Layer 8 of a small transformer language model trained on English Wikipedia (16 layers, counted from 0, width 96).
A neuron adds its activation times its output weights to the MLP's output. To switch it off is to set its activation to zero at one token and run the rest of the model.

Output weights of the MLP neurons that the questions are about. A number n stands for (n - 128) times 0.0022.
n74: 64, 125, 100, 152, 136, 72, 138, 91, 73, 133, 137, 144, 140, 93, 144, 93, 127, 154, 227, 161, 133, 138, 124, 153, 168, 140, 77, 111, 96, 130, 138, 164, 115, 116, 87, 134, 124, 145, 128, 206, 110, 128, 195, 148, 158, 97, 133, 114, 150, 125, 144, 123, 137, 155, 150, 119, 158, 151, 155, 159, 125, 125, 160, 105, 144, 113, 156, 168, 144, 111, 131, 100, 145, 101, 128, 103, 125, 119, 169, 145, 126, 153, 98, 122, 126, 109, 167, 120, 103, 100, 101, 123, 135, 120, 162, 135
n92: 180, 211, 92, 97, 150, 153, 97, 154, 101, 77, 168, 137, 113, 118, 143, 66, 89, 93, 116, 129, 122, 131, 95, 121, 152, 159, 149, 79, 151, 167, 102, 101, 207, 94, 148, 143, 134, 88, 116, 128, 114, 134, 74, 132, 121, 112, 63, 157, 84, 180, 137, 127, 199, 131, 83, 91, 91, 106, 145, 121, 41, 137, 187, 139, 153, 148, 119, 139, 92, 163, 144, 118, 150, 70, 142, 94, 94, 149, 103, 23, 145, 147, 158, 158, 143, 162, 133, 185, 140, 138, 169, 86, 134, 185, 188, 183
n119: 161, 130, 123, 152, 153, 66, 161, 200, 144, 112, 171, 108, 100, 137, 172, 115, 141, 150, 122, 89, 105, 161, 138, 91, 160, 117, 104, 81, 128, 139, 159, 172, 107, 147, 118, 151, 106, 60, 123, 101, 90, 136, 189, 123, 137, 55, 117, 137, 143, 79, 120, 58, 177, 98, 163, 145, 237, 126, 117, 133, 213, 150, 109, 144, 127, 122, 102, 174, 99, 97, 130, 176, 126, 138, 94, 125, 118, 162, 172, 125, 79, 113, 197, 148, 133, 91, 117, 100, 72, 129, 126, 175, 100, 123, 144, 129
n135: 106, 135, 82, 138, 121, 141, 134, 88, 95, 92, 187, 52, 95, 162, 175, 69, 169, 130, 137, 101, 163, 80, 125, 142, 193, 122, 118, 120, 130, 126, 124, 66, 137, 186, 117, 142, 146, 175, 70, 172, 98, 118, 90, 115, 156, 130, 143, 123, 155, 172, 53, 151, 193, 127, 153, 89, 88, 5, 118, 131, 140, 184, 112, 136, 126, 167, 111, 45, 138, 156, 133, 135, 100, 80, 170, 175, 133, 147, 142, 120, 168, 139, 208, 142, 156, 108, 151, 114, 157, 149, 76, 132, 123, 167, 104, 110
n198: 138, 154, 113, 100, 132, 85, 108, 151, 177, 137, 66, 143, 121, 145, 175, 222, 165, 135, 132, 170, 138, 79, 167, 176, 73, 86, 141, 44, 96, 140, 126, 110, 133, 161, 114, 144, 66, 136, 143, 114, 145, 116, 141, 127, 129, 163, 117, 122, 173, 90, 124, 215, 78, 144, 136, 113, 81, 121, 200, 195, 140, 62, 105, 126, 154, 110, 122, 143, 107, 118, 115, 167, 70, 160, 162, 154, 120, 184, 197, 75, 140, 65, 139, 169, 113, 144, 161, 127, 131, 84, 134, 130, 138, 193, 149, 135
n201: 164, 79, 63, 103, 116, 138, 99, 98, 89, 131, 167, 114, 187, 152, 109, 106, 124, 122, 118, 140, 64, 113, 109, 136, 117, 95, 45, 110, 134, 189, 76, 148, 53, 152, 178, 82, 115, 119, 180, 154, 160, 78, 116, 146, 120, 117, 122, 140, 155, 137, 64, 157, 137, 90, 126, 160, 70, 156, 141, 114, 154, 131, 140, 88, 102, 137, 178, 137, 154, 132, 92, 152, 144, 108, 128, 157, 138, 167, 169, 133, 93, 115, 109, 111, 99, 94, 104, 198, 86, 108, 135, 127, 170, 190, 134, 150
n231: 76, 128, 112, 150, 93, 122, 122, 57, 160, 107, 84, 140, 130, 184, 142, 142, 111, 139, 146, 94, 125, 93, 149, 135, 126, 146, 153, 163, 78, 192, 135, 125, 181, 124, 87, 133, 144, 145, 142, 102, 124, 163, 127, 138, 173, 151, 89, 132, 138, 175, 142, 98, 154, 132, 95, 165, 92, 122, 162, 159, 146, 131, 110, 129, 78, 110, 135, 111, 146, 102, 160, 119, 161, 114, 121, 134, 164, 109, 105, 147, 126, 175, 146, 126, 113, 105, 153, 164, 107, 172, 145, 60, 106, 131, 79, 98
n248: 158, 121, 143, 112, 150, 121, 153, 150, 44, 142, 169, 139, 113, 145, 125, 134, 172, 120, 146, 148, 147, 152, 74, 135, 83, 109, 110, 83, 93, 124, 97, 107, 120, 138, 137, 76, 166, 150, 81, 151, 128, 163, 142, 143, 145, 114, 164, 137, 100, 144, 145, 95, 135, 146, 109, 142, 149, 178, 110, 178, 127, 130, 155, 120, 122, 108, 96, 107, 134, 103, 146, 120, 120, 164, 139, 172, 159, 165, 168, 115, 125, 164, 132, 168, 102, 150, 147, 204, 109, 128, 102, 125, 135, 223, 127, 106
n276: 136, 159, 129, 118, 124, 140, 104, 70, 60, 51, 99, 74, 102, 109, 107, 108, 173, 86, 130, 171, 190, 60, 108, 90, 124, 103, 73, 131, 131, 131, 108, 161, 109, 165, 129, 152, 136, 175, 157, 181, 122, 123, 116, 121, 217, 119, 202, 173, 148, 126, 137, 128, 122, 147, 122, 78, 166, 170, 182, 99, 126, 87, 144, 137, 133, 155, 144, 121, 174, 114, 129, 103, 136, 122, 88, 134, 112, 156, 147, 101, 160, 54, 141, 173, 197, 145, 85, 102, 104, 140, 160, 126, 123, 102, 96, 149
n281: 149, 82, 61, 139, 136, 92, 159, 149, 71, 134, 133, 172, 149, 110, 116, 116, 140, 165, 151, 154, 144, 147, 149, 176, 86, 137, 99, 201, 130, 132, 124, 160, 78, 123, 167, 127, 82, 88, 101, 164, 132, 133, 153, 145, 79, 157, 81, 142, 65, 114, 112, 195, 131, 114, 106, 151, 159, 112, 98, 114, 66, 120, 130, 148, 160, 177, 127, 107, 175, 171, 110, 176, 171, 104, 148, 121, 79, 90, 102, 127, 96, 152, 99, 155, 146, 153, 82, 105, 117, 180, 149, 124, 109, 67, 80, 82
n311: 126, 147, 133, 120, 163, 137, 87, 104, 125, 147, 203, 100, 126, 208, 235, 141, 173, 152, 100, 100, 146, 98, 100, 158, 134, 149, 171, 36, 125, 138, 17, 140, 142, 121, 73, 164, 113, 114, 152, 110, 33, 77, 94, 91, 181, 94, 167, 164, 196, 177, 40, 134, 206, 98, 80, 138, 150, 165, 85, 127, 65, 182, 156, 132, 208, 122, 137, 164, 159, 178, 181, 81, 87, 35, 65, 150, 97, 115, 155, 128, 122, 148, 189, 111, 194, 192, 87, 137, 213, 133, 105, 151, 126, 120, 179, 99
n339: 160, 135, 177, 135, 144, 143, 185, 113, 70, 152, 138, 121, 92, 213, 36, 191, 95, 136, 140, 95, 173, 85, 178, 164, 119, 134, 159, 37, 164, 175, 158, 102, 165, 133, 170, 174, 121, 52, 174, 167, 203, 105, 182, 144, 135, 149, 144, 73, 196, 194, 170, 126, 171, 124, 89, 172, 129, 128, 167, 171, 166, 121, 133, 137, 144, 96, 140, 116, 129, 159, 150, 134, 48, 111, 80, 134, 147, 67, 116, 70, 106, 116, 137, 86, 126, 162, 102, 119, 152, 130, 177, 137, 151, 102, 165, 156
n349: 85, 127, 137, 143, 144, 126, 122, 187, 114, 133, 101, 95, 160, 129, 168, 151, 107, 128, 91, 148, 112, 89, 130, 84, 57, 104, 163, 50, 147, 184, 90, 118, 106, 138, 135, 141, 64, 122, 90, 101, 162, 168, 87, 119, 135, 83, 133, 115, 116, 125, 73, 134, 127, 100, 118, 136, 65, 130, 115, 136, 116, 137, 141, 130, 154, 124, 136, 153, 91, 123, 152, 124, 127, 155, 139, 67, 185, 170, 92, 111, 113, 106, 127, 127, 96, 155, 110, 162, 158, 191, 146, 126, 163, 124, 78, 169
n355: 147, 141, 140, 126, 125, 155, 144, 150, 169, 86, 150, 185, 157, 114, 185, 89, 196, 186, 109, 123, 186, 146, 102, 127, 105, 84, 95, 145, 149, 50, 155, 109, 130, 125, 195, 219, 130, 131, 166, 152, 108, 105, 127, 68, 95, 149, 184, 114, 89, 123, 101, 124, 125, 142, 125, 104, 217, 122, 120, 157, 181, 161, 185, 81, 118, 91, 108, 173, 79, 178, 61, 150, 145, 159, 193, 123, 122, 115, 117, 126, 165, 112, 100, 110, 66, 106, 135, 97, 135, 102, 164, 140, 135, 73, 104, 177
n364: 77, 107, 143, 99, 131, 165, 120, 126, 135, 152, 114, 90, 188, 131, 185, 163, 89, 149, 135, 113, 146, 153, 177, 137, 139, 124, 129, 104, 95, 116, 104, 108, 165, 117, 134, 98, 99, 118, 154, 73, 96, 111, 149, 179, 128, 115, 79, 180, 125, 122, 153, 101, 98, 175, 107, 144, 93, 113, 154, 137, 163, 167, 197, 109, 159, 195, 112, 117, 146, 88, 112, 73, 131, 159, 109, 108, 114, 25, 144, 167, 144, 140, 147, 100, 133, 137, 125, 99, 151, 163, 90, 155, 173, 127, 106, 85
n367: 92, 109, 108, 84, 136, 129, 139, 133, 171, 127, 135, 86, 115, 127, 121, 102, 136, 155, 109, 171, 60, 94, 85, 105, 133, 119, 107, 122, 154, 153, 83, 65, 168, 134, 97, 166, 81, 166, 81, 95, 92, 126, 164, 104, 116, 137, 122, 77, 88, 74, 153, 143, 163, 119, 132, 130, 118, 113, 140, 98, 79, 109, 158, 137, 142, 159, 121, 76, 71, 134, 145, 122, 140, 129, 140, 84, 97, 155, 152, 101, 140, 146, 143, 147, 142, 75, 84, 168, 114, 132, 61, 168, 128, 188, 153, 192

Each question names a token from some text and the token that comes next. It shows the activations a of the neurons there, in the order above. A number n stands for (n - 128) times 0.051.

Then comes g, the gradient of the next token's log-probability with respect to the MLP's output, scaled to length 1. A neuron's effect is roughly proportional to its activation times (output weights . g). A number n stands for (n - 128) times 0.0035.

"ost", then " h"
a: 128, 128, 167, 128, 144, 128, 128, 128, 128, 128, 139, 128, 128, 140, 128, 148
g: 95, 124, 137, 169, 119, 135, 127, 114, 103, 139, 148, 155, 162, 147, 126, 102, 135, 142, 126, 115, 136, 147, 155, 103, 139, 122, 131, 57, 148, 120, 91, 150, 127, 147, 66, 135, 114, 127, 141, 126, 137, 135, 197, 83, 117, 121, 175, 152, 147, 137, 124, 92, 96, 137, 141, 94, 125, 135, 147, 103, 56, 125, 153, 141, 156, 173, 161, 136, 128, 114, 150, 52, 107, 163, 189, 168, 133, 179, 52, 116, 123, 101, 165, 134, 135, 135, 89, 166, 95, 132, 199, 130, 147, 97, 125, 141
Switching off which neuron hurts the next token most? n311

"ing", then " the"
a: 133, 128, 128, 128, 129, 170, 128, 175, 128, 128, 151, 129, 168, 128, 141, 155
g: 101, 142, 154, 108, 117, 138, 141, 127, 141, 155, 113, 148, 171, 150, 149, 111, 157, 100, 134, 189, 13, 172, 159, 123, 132, 143, 126, 91, 146, 140, 112, 75, 139, 128, 171, 145, 121, 127, 92, 137, 146, 210, 132, 143, 122, 144, 110, 164, 147, 136, 83, 124, 121, 121, 115, 138, 137, 115, 157, 157, 133, 143, 115, 128, 144, 120, 101, 126, 123, 134, 176, 40, 150, 120, 124, 66, 104, 104, 140, 141, 129, 147, 132, 103, 103, 127, 99, 70, 139, 117, 187, 169, 95, 144, 126, 110
Switching off which neuron hurts the next token most? n349

" v", then "otes"
a: 129, 128, 128, 139, 143, 128, 128, 128, 128, 128, 128, 178, 128, 151, 128, 128
g: 80, 112, 123, 167, 152, 143, 117, 145, 69, 134, 146, 133, 133, 100, 106, 141, 137, 113, 114, 105, 132, 141, 138, 142, 141, 90, 104, 109, 86, 140, 139, 120, 95, 135, 134, 138, 110, 112, 81, 140, 167, 100, 87, 170, 166, 100, 186, 61, 97, 87, 155, 75, 69, 96, 160, 114, 146, 136, 116, 163, 118, 141, 92, 116, 90, 149, 188, 100, 125, 176, 152, 157, 98, 103, 143, 142, 138, 101, 134, 149, 168, 188, 131, 99, 118, 148, 96, 152, 148, 146, 166, 106, 171, 114, 138, 70
Which neuron, switched off, raises the next token's probability most? n198

" who", then " ag"
a: 128, 128, 128, 128, 128, 128, 128, 175, 128, 128, 128, 128, 128, 128, 128, 128
g: 74, 88, 108, 81, 132, 192, 148, 149, 167, 176, 117, 138, 120, 154, 105, 36, 180, 168, 124, 76, 89, 144, 140, 125, 89, 155, 100, 128, 141, 86, 150, 126, 120, 85, 153, 146, 115, 131, 113, 132, 124, 131, 102, 84, 146, 95, 161, 147, 155, 106, 105, 158, 149, 126, 94, 130, 108, 135, 136, 111, 141, 173, 122, 153, 122, 91, 132, 172, 121, 106, 108, 126, 123, 109, 111, 113, 118, 116, 184, 110, 107, 103, 108, 62, 136, 154, 143, 100, 142, 121, 82, 139, 155, 125, 91, 70
Which neuron, switched off, raises the next token's probability most? n248

"p", then "ear"
a: 143, 128, 128, 154, 136, 146, 159, 128, 128, 157, 128, 164, 128, 140, 128, 128
g: 93, 171, 140, 134, 145, 155, 141, 126, 121, 149, 165, 96, 159, 119, 104, 103, 109, 130, 142, 66, 72, 107, 194, 125, 119, 105, 119, 117, 167, 183, 128, 104, 71, 124, 79, 156, 100, 107, 173, 101, 129, 132, 137, 159, 118, 86, 182, 136, 110, 115, 105, 122, 134, 152, 128, 168, 90, 120, 156, 115, 82, 123, 149, 149, 117, 176, 157, 158, 178, 145, 103, 109, 149, 152, 158, 96, 150, 122, 181, 118, 71, 134, 109, 157, 108, 179, 122, 177, 121, 90, 125, 91, 145, 125, 128, 167
Switching off which neuron hurts the next token most? n201

"aced", then " in"
a: 128, 128, 144, 128, 137, 138, 128, 128, 128, 128, 128, 128, 137, 128, 128, 128
g: 161, 83, 109, 166, 177, 99, 151, 85, 129, 150, 147, 133, 147, 113, 144, 149, 69, 116, 131, 170, 175, 129, 134, 140, 110, 147, 162, 132, 130, 111, 180, 189, 116, 118, 100, 138, 166, 119, 139, 70, 99, 119, 118, 128, 140, 107, 139, 63, 152, 73, 129, 156, 168, 127, 178, 85, 176, 111, 123, 144, 113, 130, 112, 135, 84, 108, 146, 162, 87, 155, 132, 131, 117, 127, 130, 153, 101, 103, 108, 99, 136, 119, 96, 51, 153, 173, 172, 145, 91, 147, 89, 137, 120, 106, 99, 105
Which neuron, switched off, raises the next token's probability most? n201

"ent", then " about"
a: 163, 128, 164, 163, 170, 128, 128, 144, 128, 128, 142, 128, 150, 143, 140, 142
g: 158, 125, 139, 98, 147, 115, 132, 172, 147, 61, 157, 124, 98, 123, 140, 170, 143, 126, 98, 144, 69, 140, 136, 131, 127, 89, 206, 103, 108, 136, 112, 82, 143, 116, 60, 101, 127, 106, 102, 156, 133, 126, 157, 118, 131, 169, 123, 125, 78, 107, 109, 62, 171, 127, 134, 180, 109, 120, 140, 158, 133, 97, 125, 92, 124, 112, 131, 130, 144, 128, 116, 152, 84, 172, 136, 106, 118, 161, 158, 87, 85, 118, 102, 156, 217, 156, 121, 166, 127, 162, 124, 147, 108, 154, 123, 145
Switching off which neuron hurts the next token most? n198

"1", then "8"
a: 128, 128, 128, 170, 128, 128, 128, 128, 167, 162, 128, 128, 131, 141, 154, 128
g: 77, 134, 107, 102, 126, 185, 187, 119, 126, 89, 113, 155, 143, 123, 123, 85, 109, 95, 151, 146, 182, 168, 83, 92, 90, 116, 72, 119, 136, 103, 106, 148, 127, 161, 154, 72, 155, 165, 108, 164, 154, 81, 61, 104, 132, 116, 122, 158, 117, 163, 79, 82, 110, 96, 99, 132, 121, 150, 127, 149, 145, 147, 158, 119, 139, 165, 150, 93, 86, 166, 134, 110, 133, 125, 143, 135, 147, 107, 93, 86, 93, 128, 117, 132, 106, 136, 158, 151, 131, 99, 148, 138, 70, 139, 130, 80
Which two neurons, each switched off alone, lower its probability most, in order? n135, n276

"age", then " for"
a: 128, 128, 128, 128, 128, 128, 131, 137, 128, 128, 128, 128, 175, 128, 128, 133
g: 152, 147, 143, 95, 104, 154, 109, 124, 91, 147, 144, 91, 123, 103, 155, 112, 124, 103, 143, 169, 140, 114, 117, 169, 94, 118, 158, 104, 124, 104, 134, 74, 90, 143, 70, 76, 152, 131, 145, 142, 157, 140, 156, 147, 99, 146, 92, 185, 103, 132, 166, 155, 163, 103, 125, 148, 112, 122, 159, 117, 119, 79, 152, 142, 123, 197, 144, 121, 147, 124, 154, 92, 119, 119, 129, 94, 51, 80, 141, 98, 70, 110, 84, 139, 175, 142, 116, 126, 130, 179, 76, 145, 165, 87, 142, 113
Which neuron, switched off, raises the next token's probability most? n349

"N", then "P"
a: 128, 128, 128, 128, 128, 128, 128, 128, 146, 146, 128, 128, 139, 128, 128, 146
g: 176, 153, 147, 121, 90, 139, 63, 80, 114, 117, 85, 137, 126, 144, 118, 109, 62, 145, 105, 167, 178, 141, 138, 131, 109, 99, 123, 108, 150, 140, 104, 131, 136, 80, 152, 94, 124, 161, 141, 102, 95, 122, 138, 121, 106, 107, 147, 93, 152, 125, 158, 154, 87, 201, 159, 164, 128, 152, 145, 83, 141, 121, 141, 129, 117, 140, 165, 97, 116, 100, 125, 71, 152, 100, 140, 132, 129, 164, 123, 124, 104, 167, 206, 145, 147, 153, 185, 204, 146, 104, 115, 115, 136, 102, 142, 132
Which neuron, switched off, raises the next token's probability most? n281

" support", then " of"
a: 128, 128, 128, 131, 128, 128, 128, 128, 128, 128, 128, 128, 128, 149, 128, 128
g: 97, 176, 95, 131, 147, 175, 69, 110, 145, 97, 152, 151, 117, 82, 81, 80, 149, 122, 97, 168, 142, 132, 160, 93, 90, 141, 106, 177, 163, 161, 160, 154, 92, 117, 118, 114, 131, 170, 145, 147, 138, 120, 134, 83, 145, 158, 140, 124, 111, 173, 80, 133, 123, 166, 72, 106, 147, 111, 163, 136, 119, 102, 113, 127, 149, 159, 123, 176, 132, 129, 163, 141, 197, 121, 167, 126, 134, 94, 116, 167, 71, 119, 106, 109, 110, 116, 145, 99, 154, 101, 88, 152, 165, 139, 174, 131
Switching off which neuron hurts the next token most? n355

" the", then " end"
a: 128, 132, 143, 142, 128, 131, 128, 128, 128, 151, 206, 128, 128, 128, 128, 128
g: 132, 74, 149, 140, 184, 162, 190, 91, 109, 109, 142, 77, 115, 85, 165, 103, 138, 144, 147, 89, 205, 165, 114, 89, 68, 167, 176, 170, 129, 125, 145, 89, 158, 126, 78, 156, 146, 110, 136, 104, 116, 98, 57, 150, 136, 140, 144, 150, 117, 103, 148, 161, 130, 126, 131, 130, 99, 129, 136, 141, 96, 104, 85, 107, 150, 165, 126, 161, 119, 125, 152, 117, 155, 65, 146, 128, 122, 139, 159, 161, 108, 144, 157, 103, 141, 100, 164, 108, 130, 124, 93, 142, 142, 102, 103, 134
Switching off which neuron hurts the next token most? n311

"ing", then " to"
a: 128, 128, 135, 128, 128, 159, 157, 161, 128, 128, 128, 128, 159, 128, 139, 137
g: 147, 83, 114, 154, 115, 102, 156, 109, 90, 110, 131, 103, 67, 129, 91, 142, 160, 177, 133, 115, 180, 154, 57, 131, 127, 142, 129, 147, 100, 154, 140, 89, 162, 108, 123, 53, 165, 127, 161, 154, 119, 102, 107, 134, 132, 142, 163, 159, 142, 145, 165, 134, 164, 164, 149, 201, 107, 135, 134, 91, 158, 96, 124, 95, 145, 160, 88, 99, 152, 122, 130, 161, 67, 99, 125, 135, 136, 189, 127, 168, 116, 111, 133, 139, 180, 126, 124, 158, 158, 140, 136, 103, 158, 103, 127, 153
Which neuron, switched off, raises the next token's probability most? n349

"ell", then "ing"
a: 128, 128, 128, 128, 128, 128, 193, 128, 128, 128, 162, 128, 128, 141, 161, 128
g: 118, 115, 109, 175, 130, 128, 165, 95, 119, 130, 80, 142, 169, 109, 167, 160, 126, 164, 139, 144, 142, 92, 167, 130, 92, 160, 113, 123, 122, 101, 112, 169, 138, 174, 32, 100, 151, 143, 154, 95, 116, 135, 119, 79, 182, 129, 97, 175, 94, 100, 172, 158, 116, 117, 155, 97, 154, 118, 161, 134, 115, 104, 159, 187, 137, 172, 133, 109, 116, 95, 167, 75, 172, 74, 112, 122, 117, 167, 117, 118, 130, 139, 137, 131, 150, 97, 124, 117, 115, 157, 166, 103, 88, 144, 149, 123
Which neuron, switched off, raises the next token's probability most? n355

"b", then "ler"
a: 128, 128, 128, 128, 128, 133, 158, 128, 128, 128, 128, 128, 128, 128, 139, 128
g: 133, 128, 142, 138, 133, 144, 82, 144, 142, 122, 102, 182, 107, 84, 168, 109, 52, 74, 151, 119, 143, 168, 173, 137, 181, 127, 109, 88, 127, 141, 123, 158, 116, 117, 148, 120, 130, 161, 131, 118, 128, 154, 167, 151, 98, 140, 98, 98, 126, 174, 110, 126, 144, 127, 85, 127, 201, 131, 110, 124, 96, 147, 138, 129, 79, 105, 161, 145, 127, 83, 104, 151, 90, 168, 121, 68, 85, 106, 184, 136, 121, 123, 133, 119, 119, 118, 58, 108, 97, 166, 109, 150, 149, 164, 171, 144
Switching off which neuron hurts the next token most? n364

" new", then " pro"
a: 128, 128, 155, 153, 128, 128, 128, 128, 134, 144, 170, 128, 128, 128, 128, 128
g: 83, 151, 187, 124, 144, 135, 70, 129, 146, 160, 155, 152, 123, 125, 118, 154, 140, 163, 190, 154, 74, 124, 61, 170, 96, 65, 104, 121, 123, 124, 157, 149, 126, 121, 182, 161, 117, 105, 128, 118, 179, 118, 148, 92, 114, 155, 97, 117, 144, 108, 116, 153, 103, 157, 95, 118, 120, 160, 99, 114, 134, 146, 152, 130, 108, 109, 138, 115, 105, 134, 136, 134, 167, 95, 162, 116, 110, 172, 64, 105, 105, 99, 95, 118, 142, 176, 164, 125, 157, 134, 179, 149, 156, 133, 192, 145
Which neuron, switched off, raises the next token's probability most? n135

"ith", then "ms"
a: 128, 128, 130, 128, 128, 128, 128, 128, 128, 128, 128, 128, 128, 128, 145, 128
g: 138, 121, 126, 87, 137, 154, 140, 156, 155, 141, 149, 147, 165, 87, 156, 163, 95, 200, 130, 122, 128, 98, 132, 162, 139, 74, 137, 65, 109, 143, 115, 154, 141, 96, 145, 110, 60, 151, 144, 98, 146, 171, 112, 140, 175, 160, 66, 165, 81, 100, 107, 169, 152, 184, 137, 139, 111, 123, 163, 158, 147, 54, 109, 135, 108, 86, 132, 149, 110, 120, 139, 84, 106, 100, 96, 134, 143, 114, 123, 95, 142, 127, 186, 130, 131, 114, 138, 172, 133, 120, 105, 162, 163, 131, 132, 128
Switching off which neuron hurts the next token most? n364

" res", then "erv"
a: 141, 134, 128, 132, 128, 128, 128, 141, 128, 128, 128, 128, 128, 128, 128, 128
g: 148, 158, 176, 112, 84, 160, 135, 144, 131, 111, 103, 152, 145, 132, 75, 172, 149, 119, 86, 121, 150, 114, 116, 100, 131, 109, 55, 67, 181, 131, 110, 123, 117, 164, 127, 124, 108, 152, 89, 157, 104, 118, 142, 152, 163, 66, 140, 111, 120, 160, 144, 107, 178, 133, 73, 113, 196, 122, 134, 168, 142, 189, 114, 96, 69, 142, 111, 113, 120, 132, 147, 168, 112, 141, 115, 132, 188, 119, 162, 115, 160, 89, 113, 117, 157, 150, 96, 145, 124, 108, 125, 95, 102, 111, 150, 140
Switching off which neuron hurts the next token most? n248

" August", then " "
a: 160, 128, 128, 128, 128, 128, 128, 128, 129, 128, 128, 128, 128, 128, 128, 177
g: 159, 97, 113, 89, 84, 150, 166, 147, 145, 120, 160, 150, 91, 125, 144, 176, 187, 156, 122, 144, 99, 82, 108, 135, 168, 93, 163, 68, 136, 131, 130, 144, 157, 109, 129, 167, 100, 167, 110, 156, 114, 93, 160, 144, 87, 130, 114, 147, 131, 133, 121, 153, 104, 104, 110, 96, 127, 116, 92, 74, 99, 103, 138, 181, 181, 176, 152, 84, 125, 130, 155, 95, 107, 46, 184, 102, 132, 128, 87, 136, 118, 118, 142, 164, 134, 105, 130, 129, 115, 126, 139, 142, 157, 98, 83, 109
Switching off which neuron hurts the next token most? n367

"um", then "mer"
a: 133, 141, 128, 128, 149, 128, 160, 128, 128, 128, 128, 128, 128, 128, 128, 128
g: 130, 82, 135, 113, 152, 112, 138, 158, 194, 125, 131, 143, 77, 148, 112, 151, 168, 63, 179, 108, 127, 107, 174, 118, 190, 153, 138, 162, 71, 140, 168, 118, 104, 114, 112, 143, 130, 90, 157, 141, 153, 183, 159, 123, 139, 116, 86, 67, 135, 152, 115, 142, 98, 135, 159, 78, 138, 95, 141, 114, 117, 145, 172, 86, 122, 137, 149, 168, 141, 95, 154, 168, 151, 116, 176, 115, 120, 166, 105, 118, 114, 133, 138, 132, 165, 100, 91, 122, 125, 176, 159, 135, 74, 143, 138, 114
Switching off which neuron hurts the next token most? n231

" by", then " M"
a: 128, 128, 174, 128, 128, 128, 128, 140, 128, 141, 153, 128, 128, 128, 128, 128
g: 151, 153, 68, 134, 151, 94, 134, 161, 194, 175, 119, 121, 148, 169, 103, 101, 128, 108, 103, 119, 158, 163, 172, 128, 162, 95, 111, 153, 105, 174, 110, 170, 75, 88, 145, 99, 122, 174, 127, 158, 154, 119, 152, 97, 92, 109, 116, 52, 108, 196, 110, 119, 106, 120, 139, 129, 188, 130, 93, 144, 116, 122, 121, 124, 118, 75, 86, 142, 156, 135, 136, 130, 166, 84, 148, 183, 105, 123, 102, 128, 135, 99, 175, 129, 127, 128, 105, 130, 127, 144, 115, 131, 124, 122, 105, 78
Which two neurons, each switched off alone, lower its probability most, in order? n119, n281

"le", then " var"
a: 128, 128, 137, 128, 128, 181, 131, 128, 143, 128, 128, 128, 141, 128, 128, 128
g: 82, 155, 147, 97, 148, 176, 108, 109, 153, 128, 127, 124, 128, 115, 143, 115, 126, 138, 95, 122, 34, 135, 137, 120, 147, 84, 123, 132, 140, 112, 79, 167, 64, 115, 156, 85, 92, 121, 67, 175, 154, 121, 114, 87, 68, 100, 108, 115, 99, 142, 102, 144, 107, 149, 115, 118, 120, 157, 53, 124, 161, 182, 110, 119, 121, 89, 117, 101, 115, 133, 91, 140, 116, 131, 83, 153, 136, 168, 137, 103, 80, 123, 127, 112, 147, 156, 142, 78, 115, 111, 155, 131, 164, 145, 156, 155
Switching off which neuron hurts the next token most? n201

"ect", then "iv"
a: 128, 128, 137, 128, 128, 128, 156, 128, 128, 146, 128, 165, 128, 128, 150, 128
g: 135, 77, 133, 163, 95, 108, 164, 117, 140, 156, 96, 146, 154, 155, 105, 121, 143, 144, 104, 109, 188, 106, 117, 128, 123, 93, 128, 129, 133, 105, 135, 121, 104, 170, 144, 152, 101, 108, 146, 87, 152, 120, 65, 135, 133, 150, 162, 113, 145, 114, 118, 153, 135, 146, 86, 98, 121, 144, 147, 131, 155, 103, 163, 151, 90, 94, 126, 104, 138, 133, 102, 112, 125, 73, 136, 159, 131, 165, 118, 116, 209, 171, 117, 83, 36, 75, 114, 69, 164, 126, 160, 94, 106, 118, 77, 122
Which two neurons, each switched off alone, lower its probability most, in order? n339, n231

" it", then " was"
a: 128, 128, 134, 142, 128, 128, 128, 155, 141, 132, 128, 128, 128, 128, 128, 128
g: 115, 143, 144, 159, 164, 164, 163, 93, 84, 76, 116, 102, 110, 126, 84, 175, 98, 112, 114, 174, 196, 110, 117, 126, 148, 117, 94, 136, 95, 157, 131, 173, 127, 152, 77, 143, 112, 119, 180, 136, 139, 121, 110, 76, 107, 143, 162, 119, 144, 140, 124, 155, 146, 108, 171, 90, 98, 140, 156, 130, 96, 124, 159, 126, 169, 124, 198, 138, 81, 134, 115, 120, 143, 93, 162, 101, 93, 142, 119, 144, 158, 113, 99, 159, 114, 48, 75, 144, 93, 134, 158, 115, 124, 102, 120, 145
Switching off which neuron hurts the next token most? n276

" j", then "un"
a: 151, 128, 128, 128, 136, 184, 128, 142, 128, 128, 128, 128, 162, 183, 128, 128
g: 158, 120, 117, 112, 125, 136, 158, 129, 83, 144, 149, 140, 120, 61, 123, 117, 141, 153, 122, 154, 122, 87, 153, 137, 123, 136, 112, 194, 106, 169, 129, 120, 155, 147, 129, 150, 104, 94, 197, 121, 150, 137, 181, 152, 136, 139, 154, 183, 113, 117, 95, 170, 166, 123, 123, 116, 206, 120, 139, 147, 123, 105, 146, 144, 146, 153, 122, 126, 156, 115, 140, 87, 117, 87, 169, 116, 91, 128, 115, 112, 93, 115, 75, 121, 83, 93, 100, 119, 164, 176, 182, 109, 174, 96, 149, 63
Switching off which neuron hurts the next token most? n355

"\n", then "On"
a: 128, 239, 130, 200, 131, 128, 134, 128, 128, 140, 184, 128, 128, 128, 128, 128
g: 134, 133, 144, 124, 182, 190, 145, 168, 116, 162, 112, 158, 96, 79, 100, 78, 139, 119, 96, 121, 151, 148, 174, 139, 135, 160, 98, 131, 119, 133, 135, 134, 154, 135, 71, 82, 112, 174, 153, 75, 111, 136, 128, 108, 121, 118, 128, 115, 100, 135, 109, 107, 171, 98, 179, 169, 113, 105, 128, 59, 102, 93, 126, 88, 120, 133, 142, 172, 101, 160, 109, 156, 138, 91, 171, 113, 122, 156, 127, 140, 100, 85, 129, 122, 221, 112, 99, 139, 168, 157, 107, 136, 160, 138, 136, 118
Switching off which neuron hurts the next token most? n92

"ing", then " a"
a: 143, 128, 163, 128, 128, 128, 128, 177, 128, 128, 128, 128, 155, 131, 160, 134
g: 83, 120, 158, 127, 124, 87, 156, 112, 167, 124, 114, 113, 178, 164, 114, 116, 152, 107, 80, 122, 21, 161, 105, 84, 164, 171, 155, 112, 120, 142, 113, 86, 205, 149, 123, 147, 81, 91, 115, 139, 120, 172, 144, 125, 132, 143, 110, 140, 144, 128, 121, 161, 116, 85, 83, 144, 88, 134, 120, 109, 136, 151, 131, 140, 170, 152, 134, 112, 112, 108, 135, 131, 109, 153, 86, 138, 96, 119, 155, 135, 146, 105, 134, 159, 56, 139, 113, 120, 156, 109, 142, 143, 151, 149, 117, 58
Switching off which neuron hurts the next token most? n364